Layer 4 of a small transformer language model trained on English Wikipedia (9 layers, counted from 0, width 128).
A neuron adds its activation times its output weights to the MLP's output. To switch it off is to set its activation to zero at one token and run the rest of the model.

Output weights of the MLP neurons that the questions are about. A number n stands for (n - 500) times 0.0022.
n6: 572,647,599,540,401,496,549,559,445,556,555,534,517,591,462,462,558,523,555,502,457,518,628,480,584,447,550,559,549,553,486,552,561,459,531,583,518,392,504,470,421,636,406,561,508,511,414,581,580,511,567,596,481,554,563,590,459,551,399,468,578,453,505,488,428,482,478,468,468,392,585,585,423,470,438,456,464,513,493,498,551,552,436,514,440,455,495,515,409,476,504,502,494,459,429,478,579,488,438,482,565,542,449,525,624,412,478,511,605,603,426,554,565,604,536,479,488,496,552,485,557,498,511,479,422,607,493,414
n10: 507,549,500,606,515,616,462,500,436,453,497,550,420,499,535,426,522,513,473,578,523,531,616,552,532,464,581,433,442,528,577,577,477,479,511,533,497,512,523,547,471,568,489,510,560,490,211,485,520,486,484,500,527,535,490,583,507,579,459,557,591,521,376,524,460,462,490,562,474,344,500,401,422,487,513,437,478,520,545,442,546,506,519,485,439,461,477,517,453,557,505,548,526,492,445,473,492,533,516,423,518,585,475,493,551,543,439,461,564,497,532,574,479,464,448,535,449,427,452,515,582,540,431,468,576,586,472,590
n12: 580,544,393,488,503,420,634,523,548,526,586,479,479,472,508,534,548,530,559,583,490,436,586,544,528,482,431,516,492,520,547,529,507,404,510,463,539,453,502,419,515,524,629,491,548,493,770,521,536,520,522,527,509,534,547,508,527,549,502,478,602,468,503,554,508,524,494,517,490,424,486,433,445,531,513,582,397,504,550,564,576,440,473,454,643,596,520,480,410,521,550,422,457,469,592,610,498,429,459,475,502,485,600,579,620,391,438,523,590,546,517,484,630,514,537,546,519,498,528,484,456,503,606,477,482,502,411,484
n37: 422,546,482,636,492,435,553,561,443,437,557,526,498,479,510,425,540,477,533,449,422,530,460,405,564,537,448,539,522,431,620,474,491,475,639,485,365,502,538,640,505,500,416,404,464,553,500,455,500,586,433,361,465,406,506,591,495,531,622,460,439,553,663,506,396,441,436,384,450,489,512,435,592,586,408,415,575,587,504,556,593,514,427,374,475,485,416,514,563,471,650,604,436,554,502,516,527,542,480,581,583,455,515,528,519,547,500,371,541,469,590,544,428,451,453,539,550,542,452,438,574,492,468,527,556,381,636,516
n124: 403,657,554,587,476,573,451,485,387,511,507,418,621,490,480,608,470,585,392,464,508,533,347,443,573,426,502,494,519,457,446,531,438,537,436,614,483,411,378,526,418,553,595,436,433,542,395,559,442,522,607,425,543,416,511,578,412,498,520,465,463,515,500,540,590,532,480,618,552,618,695,489,527,561,665,500,565,511,448,458,578,583,564,502,537,502,512,388,325,565,485,571,517,475,494,466,564,616,473,545,476,486,506,625,542,516,457,475,496,536,426,565,504,486,529,498,508,394,384,491,537,450,433,576,411,508,544,292
n133: 498,455,519,510,527,502,541,485,456,639,314,515,511,440,480,533,538,438,507,453,478,456,493,473,507,490,498,500,458,617,408,545,546,525,413,558,440,443,419,500,518,473,541,563,481,478,27,463,348,481,486,386,482,417,462,548,398,508,523,546,476,456,514,482,520,521,541,598,478,456,507,371,570,480,476,504,384,574,466,415,464,525,583,553,554,420,590,500,589,367,484,423,378,489,480,491,472,500,405,476,522,578,476,491,515,521,513,459,444,474,468,546,515,526,491,542,488,439,403,504,571,497,582,535,469,517,470,483
n206: 332,539,566,574,557,506,538,548,555,455,377,495,676,541,506,419,504,651,560,489,438,516,491,524,550,445,273,532,500,429,580,487,528,554,480,408,533,334,359,529,449,391,532,539,493,511,374,447,426,468,603,480,562,483,429,625,493,487,551,555,466,496,496,460,469,585,492,547,453,440,536,332,486,576,530,551,358,403,354,476,603,589,509,570,498,376,367,463,597,442,529,466,494,368,528,511,453,541,471,517,531,407,514,525,567,537,650,494,596,455,571,554,542,422,612,454,533,523,463,502,625,427,548,406,564,585,576,438
n213: 418,340,571,480,547,582,655,399,476,563,436,585,591,364,572,468,476,545,543,552,446,578,459,638,521,504,508,392,495,450,498,537,515,520,604,612,430,527,517,582,491,475,564,571,548,488,381,603,558,473,534,350,524,443,416,528,662,489,599,517,569,554,560,513,481,528,591,463,556,530,496,422,527,574,476,448,520,456,494,443,384,468,564,525,525,429,527,401,502,488,550,496,460,468,504,386,560,512,623,487,557,447,484,485,479,456,437,494,563,582,467,637,515,463,619,550,571,362,473,470,487,451,417,457,488,443,502,429
n216: 604,551,389,402,461,475,525,591,585,458,498,346,546,468,487,511,528,459,523,491,502,333,495,487,502,610,487,562,451,547,405,428,457,496,486,513,479,505,552,460,530,517,569,516,533,511,832,536,552,434,531,531,493,432,556,480,609,492,538,543,485,498,450,536,510,481,436,515,483,434,409,595,455,513,481,421,473,576,505,502,473,486,541,508,558,423,553,491,500,549,484,541,578,426,542,479,387,458,478,478,365,555,546,576,584,418,563,485,413,566,396,527,554,497,426,543,563,484,556,470,437,542,512,549,565,572,517,535
n240: 500,604,537,425,535,417,494,557,479,620,551,457,513,511,488,516,502,622,576,383,488,600,402,556,549,513,443,509,560,482,427,576,502,515,570,489,457,418,582,440,475,550,528,513,576,408,446,547,453,514,613,508,529,342,606,436,526,480,506,626,504,506,434,500,517,405,579,446,500,621,517,579,552,546,449,387,394,442,639,526,548,523,603,534,595,397,403,512,561,666,436,564,567,518,518,650,498,534,391,482,577,595,472,563,535,408,364,518,532,573,525,559,396,548,516,431,471,468,449,368,492,471,524,478,572,388,411,472
n254: 498,508,539,461,609,556,462,498,538,609,570,542,390,483,557,381,553,502,528,464,537,495,486,352,496,434,527,557,489,517,455,452,579,465,470,493,602,471,542,415,555,437,580,279,532,373,99,485,492,475,580,546,387,419,605,523,545,618,581,452,486,492,522,460,474,466,536,500,455,386,387,536,500,515,504,561,405,406,473,443,554,417,588,423,569,471,559,432,496,500,617,575,556,641,459,456,498,498,526,448,547,665,439,361,542,494,472,450,487,414,441,495,519,451,430,477,562,416,526,492,624,485,472,443,564,468,406,483
n285: 529,388,535,458,437,502,498,385,526,509,460,549,585,646,400,482,460,266,492,432,469,486,614,553,535,515,522,465,520,546,431,462,551,574,654,566,509,518,417,496,506,479,605,392,439,516,622,535,554,475,515,558,571,556,656,538,551,394,518,480,556,474,579,496,572,383,415,425,521,523,528,609,448,486,410,561,674,498,480,466,444,550,417,527,543,442,445,577,488,448,410,587,507,662,624,431,569,552,538,597,507,414,522,543,549,439,454,577,523,432,523,513,610,510,377,576,350,513,500,496,396,426,519,431,475,447,397,387
n309: 530,487,519,527,537,500,564,382,491,559,482,444,636,528,600,526,466,496,524,419,368,443,523,619,590,510,425,595,396,538,369,471,419,559,631,529,450,396,466,548,454,527,500,505,552,567,444,401,516,434,639,612,509,509,548,524,633,543,464,591,402,496,661,545,522,521,513,479,511,477,480,509,735,442,547,493,498,554,533,488,581,524,367,434,537,559,422,436,517,559,519,513,474,511,510,426,439,578,474,619,616,597,633,511,486,404,515,458,553,518,616,444,451,301,406,568,482,557,447,430,494,526,568,520,437,530,409,432
n473: 519,480,487,502,544,553,405,536,588,491,543,429,460,540,479,479,432,585,481,561,549,444,563,486,481,412,465,597,438,513,399,360,600,464,391,411,526,468,539,491,426,422,554,479,507,555,563,620,548,643,561,476,420,481,553,527,414,571,423,538,489,391,430,508,525,519,606,340,532,505,560,511,578,520,580,517,487,601,585,520,483,526,528,606,597,506,481,591,486,364,480,493,431,465,466,447,436,417,437,411,596,561,566,424,479,583,680,494,388,441,332,405,615,494,500,523,606,449,504,556,459,397,662,423,572,513,455,660
n495: 448,429,622,470,442,508,461,437,484,581,536,487,529,521,434,608,406,504,487,417,510,506,458,354,442,436,485,434,435,419,566,430,534,450,435,531,431,592,489,578,405,555,368,491,517,504,415,461,481,523,547,578,449,511,523,400,544,601,513,393,508,516,506,548,579,586,456,572,454,556,424,510,583,520,608,574,520,538,494,544,427,504,545,533,390,424,496,482,619,438,533,404,589,407,514,523,426,438,530,502,506,521,614,491,618,496,603,429,526,410,483,488,457,567,545,274,548,392,632,326,549,400,435,452,454,498,488,539

Each question names a token from some text and the token that comes next. It shows the activations a of the neurons there, in the order above. A number n stands for (n - 500) times 0.03.

Then comes g, the gradient of the next token's log-probability with respect to the MLP's output, scaled to length 1. A neuron's effect is roughly proportional to its activation times (output weights . g). A number n stands for (n - 500) times 0.0007.

"ame", then " sum"
a: 508,501,509,507,500,491,495,500,481,501,511,500,520,501,530
g: 705,660,297,493,610,654,524,303,632,322,535,432,458,600,370,654,503,451,457,500,552,517,541,554,301,557,313,509,361,484,427,401,423,565,431,600,457,640,479,530,552,560,591,592,681,611,573,543,480,500,485,688,589,495,582,673,478,477,403,474,599,406,499,539,553,526,521,390,379,560,404,311,374,483,457,253,548,537,661,674,496,467,468,602,661,654,688,560,511,648,427,575,746,449,629,629,360,748,463,226,492,510,471,320,559,432,346,659,799,350,588,279,163,354,440,527,594,817,328,586,545,441,609,337,619,214,268,286
Which neuron, switched off, raises the next token's probability most? n495

"–", then "20"
a: 501,494,499,500,314,504,502,499,498,508,506,497,499,499,509
g: 481,462,572,448,505,284,486,406,402,98,596,786,578,622,441,588,445,407,548,432,445,335,630,688,299,481,470,522,709,425,700,671,624,626,430,286,365,607,449,610,447,661,384,425,408,578,419,619,471,575,339,689,569,493,305,474,616,740,488,473,594,262,307,825,554,388,463,601,355,455,736,426,545,535,577,496,591,324,694,517,410,500,721,464,445,556,552,633,593,516,697,435,385,464,382,448,517,461,600,642,524,779,783,458,484,609,685,537,736,553,544,466,304,487,444,466,487,549,633,679,456,522,438,528,588,693,573,507
Which neuron, switched off, lowers the next token's probability most? n124

"m", then "ari"
a: 500,504,497,504,499,491,496,470,488,501,497,494,501,493,310
g: 327,337,391,453,545,353,740,316,296,343,427,355,544,450,535,591,650,444,445,482,249,836,538,557,660,707,505,487,593,391,352,335,636,495,488,686,588,494,497,654,234,448,489,318,365,632,565,622,500,535,456,268,526,328,435,596,437,494,315,460,432,410,604,478,518,562,384,426,545,530,881,461,289,476,322,450,388,256,165,484,500,438,476,444,471,458,470,479,304,686,660,546,332,507,377,638,548,567,769,490,542,554,381,441,616,512,382,325,370,595,433,640,462,737,547,460,346,564,648,553,465,598,635,395,501,593,572,531
Which neuron, switched off, lowers the next token's probability most? n495

"ize", then " R"
a: 502,503,452,503,504,663,657,500,486,500,500,502,501,500,500
g: 543,586,495,491,495,363,362,694,431,585,516,770,558,722,663,843,440,331,245,443,462,492,398,646,389,503,631,594,490,613,464,639,502,430,402,345,583,496,520,359,384,500,799,429,668,423,581,837,366,480,800,411,472,475,484,505,413,424,492,383,430,501,484,544,559,736,709,554,407,398,330,456,675,497,478,587,513,400,636,390,428,445,519,493,370,525,384,467,522,287,475,446,289,466,787,577,584,709,534,381,424,676,537,285,586,442,421,445,548,428,453,480,345,559,303,500,519,405,422,428,751,471,374,154,539,521,461,739
Which neuron, switched off, lowers the next token's probability most? n133

" pass", then "engers"
a: 510,548,467,499,500,500,500,500,530,485,501,498,496,503,496
g: 547,512,412,701,537,626,605,531,579,634,436,651,378,281,688,678,574,486,264,466,588,705,494,624,387,543,652,583,574,405,462,725,539,455,562,571,358,377,405,752,563,590,313,538,429,745,602,638,494,566,597,220,584,414,625,530,482,525,459,490,529,559,769,651,582,358,606,307,371,380,715,525,674,200,414,505,442,404,422,447,610,495,466,405,443,440,536,518,445,651,861,527,446,473,397,801,702,403,521,333,534,513,510,467,432,687,604,596,418,479,677,343,660,307,281,327,416,651,438,634,471,451,318,411,500,604,585,527
Which neuron, switched off, raises the next token's probability most? n216

" Line", then " in"
a: 503,659,431,497,494,500,500,526,194,489,507,501,488,495,501
g: 607,540,409,263,620,740,504,315,754,332,739,430,366,764,482,428,538,593,534,532,361,627,626,531,727,730,603,429,425,253,483,713,447,378,514,723,444,668,388,396,119,557,539,459,492,680,533,429,369,398,666,243,283,616,545,627,575,406,536,508,583,412,532,459,514,344,439,522,503,495,548,315,416,605,416,553,488,409,528,556,247,631,669,536,530,617,268,620,413,534,509,462,684,416,486,633,477,584,609,577,600,415,444,505,521,522,456,552,595,440,559,730,661,439,685,773,492,641,443,676,486,662,441,478,406,655,481,358
Which neuron, switched off, lowers the next token's probability most? n10

" \"", then "The"
a: 502,497,507,503,505,502,496,500,507,500,499,260,496,504,499
g: 325,647,477,496,590,732,289,390,683,475,610,547,513,450,402,495,387,694,461,551,340,582,629,460,365,594,469,459,515,751,308,591,499,479,429,316,421,400,571,614,291,186,438,652,702,349,527,734,334,423,484,482,413,717,605,477,810,680,339,478,525,445,489,529,638,503,382,784,401,520,457,435,472,668,498,514,665,470,475,368,435,636,506,344,420,487,253,417,387,720,656,604,553,266,361,429,610,543,479,284,588,328,591,428,355,777,498,551,626,636,519,409,467,503,402,503,595,527,394,583,667,437,546,590,294,435,721,411
Which neuron, switched off, lowers the next token's probability most? n285

"D", then "\n"
a: 502,502,495,503,492,499,499,494,518,493,503,500,498,500,521
g: 439,780,378,500,564,801,677,287,575,664,493,578,586,333,509,497,360,374,335,460,346,515,479,626,677,529,525,474,454,442,534,792,353,364,569,638,586,384,400,571,843,471,333,553,739,728,499,432,821,267,573,582,374,589,437,314,459,383,582,583,415,497,485,571,652,192,613,389,569,419,511,548,513,516,485,450,423,311,507,602,537,460,433,587,614,345,477,529,416,535,502,445,629,477,672,576,467,628,575,263,406,422,375,430,534,457,272,576,323,294,381,258,367,492,505,534,630,506,502,588,501,462,654,387,729,609,329,422
Which neuron, switched off, raises the next token's probability most? n495

" B", then "rice"
a: 507,584,502,500,500,501,499,503,485,520,459,503,500,505,500
g: 558,545,528,460,377,676,276,435,567,487,392,612,525,566,693,473,437,377,741,353,518,557,570,480,670,558,445,623,499,498,413,406,919,658,541,566,369,710,507,394,719,500,422,458,419,365,383,548,376,498,317,590,465,470,712,391,323,576,294,364,620,368,728,130,453,247,598,496,651,255,522,619,505,390,655,638,530,509,538,770,334,476,547,765,607,415,310,506,521,311,643,400,384,537,386,656,459,553,463,460,386,489,534,398,524,603,455,391,645,496,751,387,467,491,500,285,595,412,538,686,540,351,421,481,592,463,450,534
Which neuron, switched off, raises the next token's probability most? n254

" Turn", then "overs"
a: 521,502,443,500,500,497,494,511,504,531,507,496,563,500,500
g: 414,569,454,578,491,360,563,509,657,456,601,520,648,663,505,651,576,299,579,653,197,300,658,278,594,356,508,738,612,589,439,598,546,500,472,418,668,395,403,484,459,527,505,515,574,751,498,653,333,599,735,482,463,640,508,329,555,734,382,532,677,305,441,689,385,475,591,451,549,495,454,799,580,396,370,414,487,661,226,484,542,573,342,543,428,647,445,397,597,592,612,670,514,597,526,563,751,723,362,335,427,180,560,659,341,310,441,567,518,575,538,377,401,478,391,525,525,580,511,510,364,729,282,629,558,487,683,402
Which neuron, switched off, lowers the next token's probability most? n309

" real", then "m"
a: 583,472,408,502,500,495,495,508,498,503,503,497,499,500,500
g: 526,387,334,622,623,614,674,650,574,476,631,655,507,508,550,545,432,175,413,618,458,425,720,538,284,702,191,552,315,628,317,489,546,654,653,593,545,285,376,476,427,363,505,618,486,543,548,545,541,472,715,486,421,433,515,685,368,337,381,431,409,383,619,625,463,484,274,701,369,652,363,754,389,343,496,449,370,484,398,326,485,576,366,507,452,608,544,748,472,565,428,427,735,369,543,454,367,356,467,324,696,421,584,512,453,399,569,530,420,473,365,224,612,450,510,719,491,506,800,523,462,371,598,608,718,627,588,437
Which neuron, switched off, lowers the next token's probability most? n6

"ever", then "ly"
a: 510,500,501,506,504,509,231,502,498,508,509,510,504,499,504
g: 604,557,294,610,288,410,619,453,400,380,540,627,236,528,644,660,498,617,383,515,355,296,431,544,388,580,505,371,359,706,530,477,579,465,680,591,420,530,498,550,418,603,430,524,558,478,665,589,705,502,612,673,399,540,494,452,683,369,523,739,544,592,474,434,335,360,432,248,630,670,312,469,490,257,540,484,456,829,510,702,455,591,345,456,693,767,599,744,415,530,590,250,489,456,564,540,525,342,570,400,495,455,345,497,417,774,376,356,340,480,722,221,455,599,639,619,607,503,436,463,590,661,455,419,720,508,536,455
Which neuron, switched off, lowers the next token's probability most? n206

" travel", then "s"
a: 495,560,322,501,497,500,500,499,503,505,500,500,500,502,500
g: 477,549,432,669,321,573,476,514,502,484,462,612,718,283,758,372,594,567,323,546,520,345,547,442,221,443,491,557,440,251,546,168,389,402,284,444,455,213,401,541,489,554,325,287,426,456,575,515,500,613,639,436,288,377,366,423,442,445,422,384,270,654,382,463,562,467,425,466,454,523,424,589,288,615,594,331,475,451,584,287,227,533,522,633,801,470,452,544,618,304,404,677,435,684,437,514,534,416,600,483,584,538,371,517,318,567,442,445,462,414,248,397,302,710,517,374,520,729,476,512,522,542,439,375,457,455,565,216
Which neuron, switched off, lowers the next token's probability most? n12

" ", then "11"
a: 492,500,495,500,497,503,493,500,490,499,505,561,501,503,499
g: 616,573,480,510,615,340,463,494,263,573,479,474,256,374,572,471,696,756,540,449,524,573,419,380,580,356,506,590,701,481,795,361,393,298,747,492,319,393,585,685,387,638,420,634,535,529,538,396,499,585,621,497,443,567,621,887,687,432,408,379,471,479,471,435,534,592,749,480,444,703,617,511,662,593,456,288,608,359,549,583,514,457,642,554,677,644,611,496,410,619,593,523,615,246,504,567,653,757,492,542,408,385,436,187,528,349,692,610,617,455,553,603,412,579,435,489,652,715,331,469,623,553,438,666,564,686,423,431
Which neuron, switched off, raises the next token's probability most? n285

" latter", then " was"
a: 491,623,525,506,499,503,499,502,494,555,500,498,501,504,500
g: 543,348,684,290,858,618,503,438,425,817,361,504,493,593,443,466,363,427,373,410,453,337,522,472,474,467,643,395,383,449,479,583,399,307,422,530,416,402,510,563,407,452,305,441,545,626,562,493,607,489,426,614,282,335,586,371,416,551,600,418,581,496,788,291,478,331,692,388,555,545,575,263,561,270,396,730,411,451,507,483,393,563,699,582,528,368,379,472,641,473,604,577,373,498,363,688,428,764,418,254,514,437,454,436,473,202,290,478,601,456,460,452,525,269,617,544,421,256,513,330,536,521,318,627,295,354,522,359
Which neuron, switched off, lowers the next token's probability most? n240

"ph", then "-d"
a: 541,497,496,500,499,493,494,526,502,502,500,496,519,428,492
g: 571,552,609,404,550,505,276,558,213,706,398,466,451,745,510,411,710,350,695,440,303,702,664,352,460,373,411,687,793,466,706,388,571,309,424,520,553,313,420,394,248,323,387,436,572,499,539,628,664,575,517,557,511,628,493,409,542,449,618,465,500,472,619,477,553,479,713,546,543,578,409,398,628,681,658,486,317,480,249,334,361,711,465,668,387,518,494,383,319,445,367,468,577,574,770,360,506,312,608,581,536,545,501,520,742,659,651,551,662,748,644,695,577,602,617,522,576,454,469,475,473,400,411,426,409,636,606,422
Which two neurons, each switched off alone, lower its probability most, in order? n6, n213

" station", then ","
a: 464,546,483,498,499,500,500,587,421,500,500,500,501,503,504
g: 464,307,649,297,395,602,577,384,590,829,511,703,755,210,523,315,312,492,398,477,418,401,268,484,651,505,837,581,474,335,542,424,524,357,482,618,434,403,560,492,664,477,506,538,552,351,503,520,481,569,493,410,441,268,541,598,453,811,530,630,574,456,540,507,428,456,595,553,446,396,576,350,526,350,620,774,487,595,545,473,478,343,620,590,436,584,283,502,570,453,566,546,343,588,588,519,599,278,608,476,735,515,458,460,295,260,593,410,214,434,518,469,317,386,443,451,548,553,874,408,467,488,448,700,483,454,391,564
Which neuron, switched off, lowers the next token's probability most? n213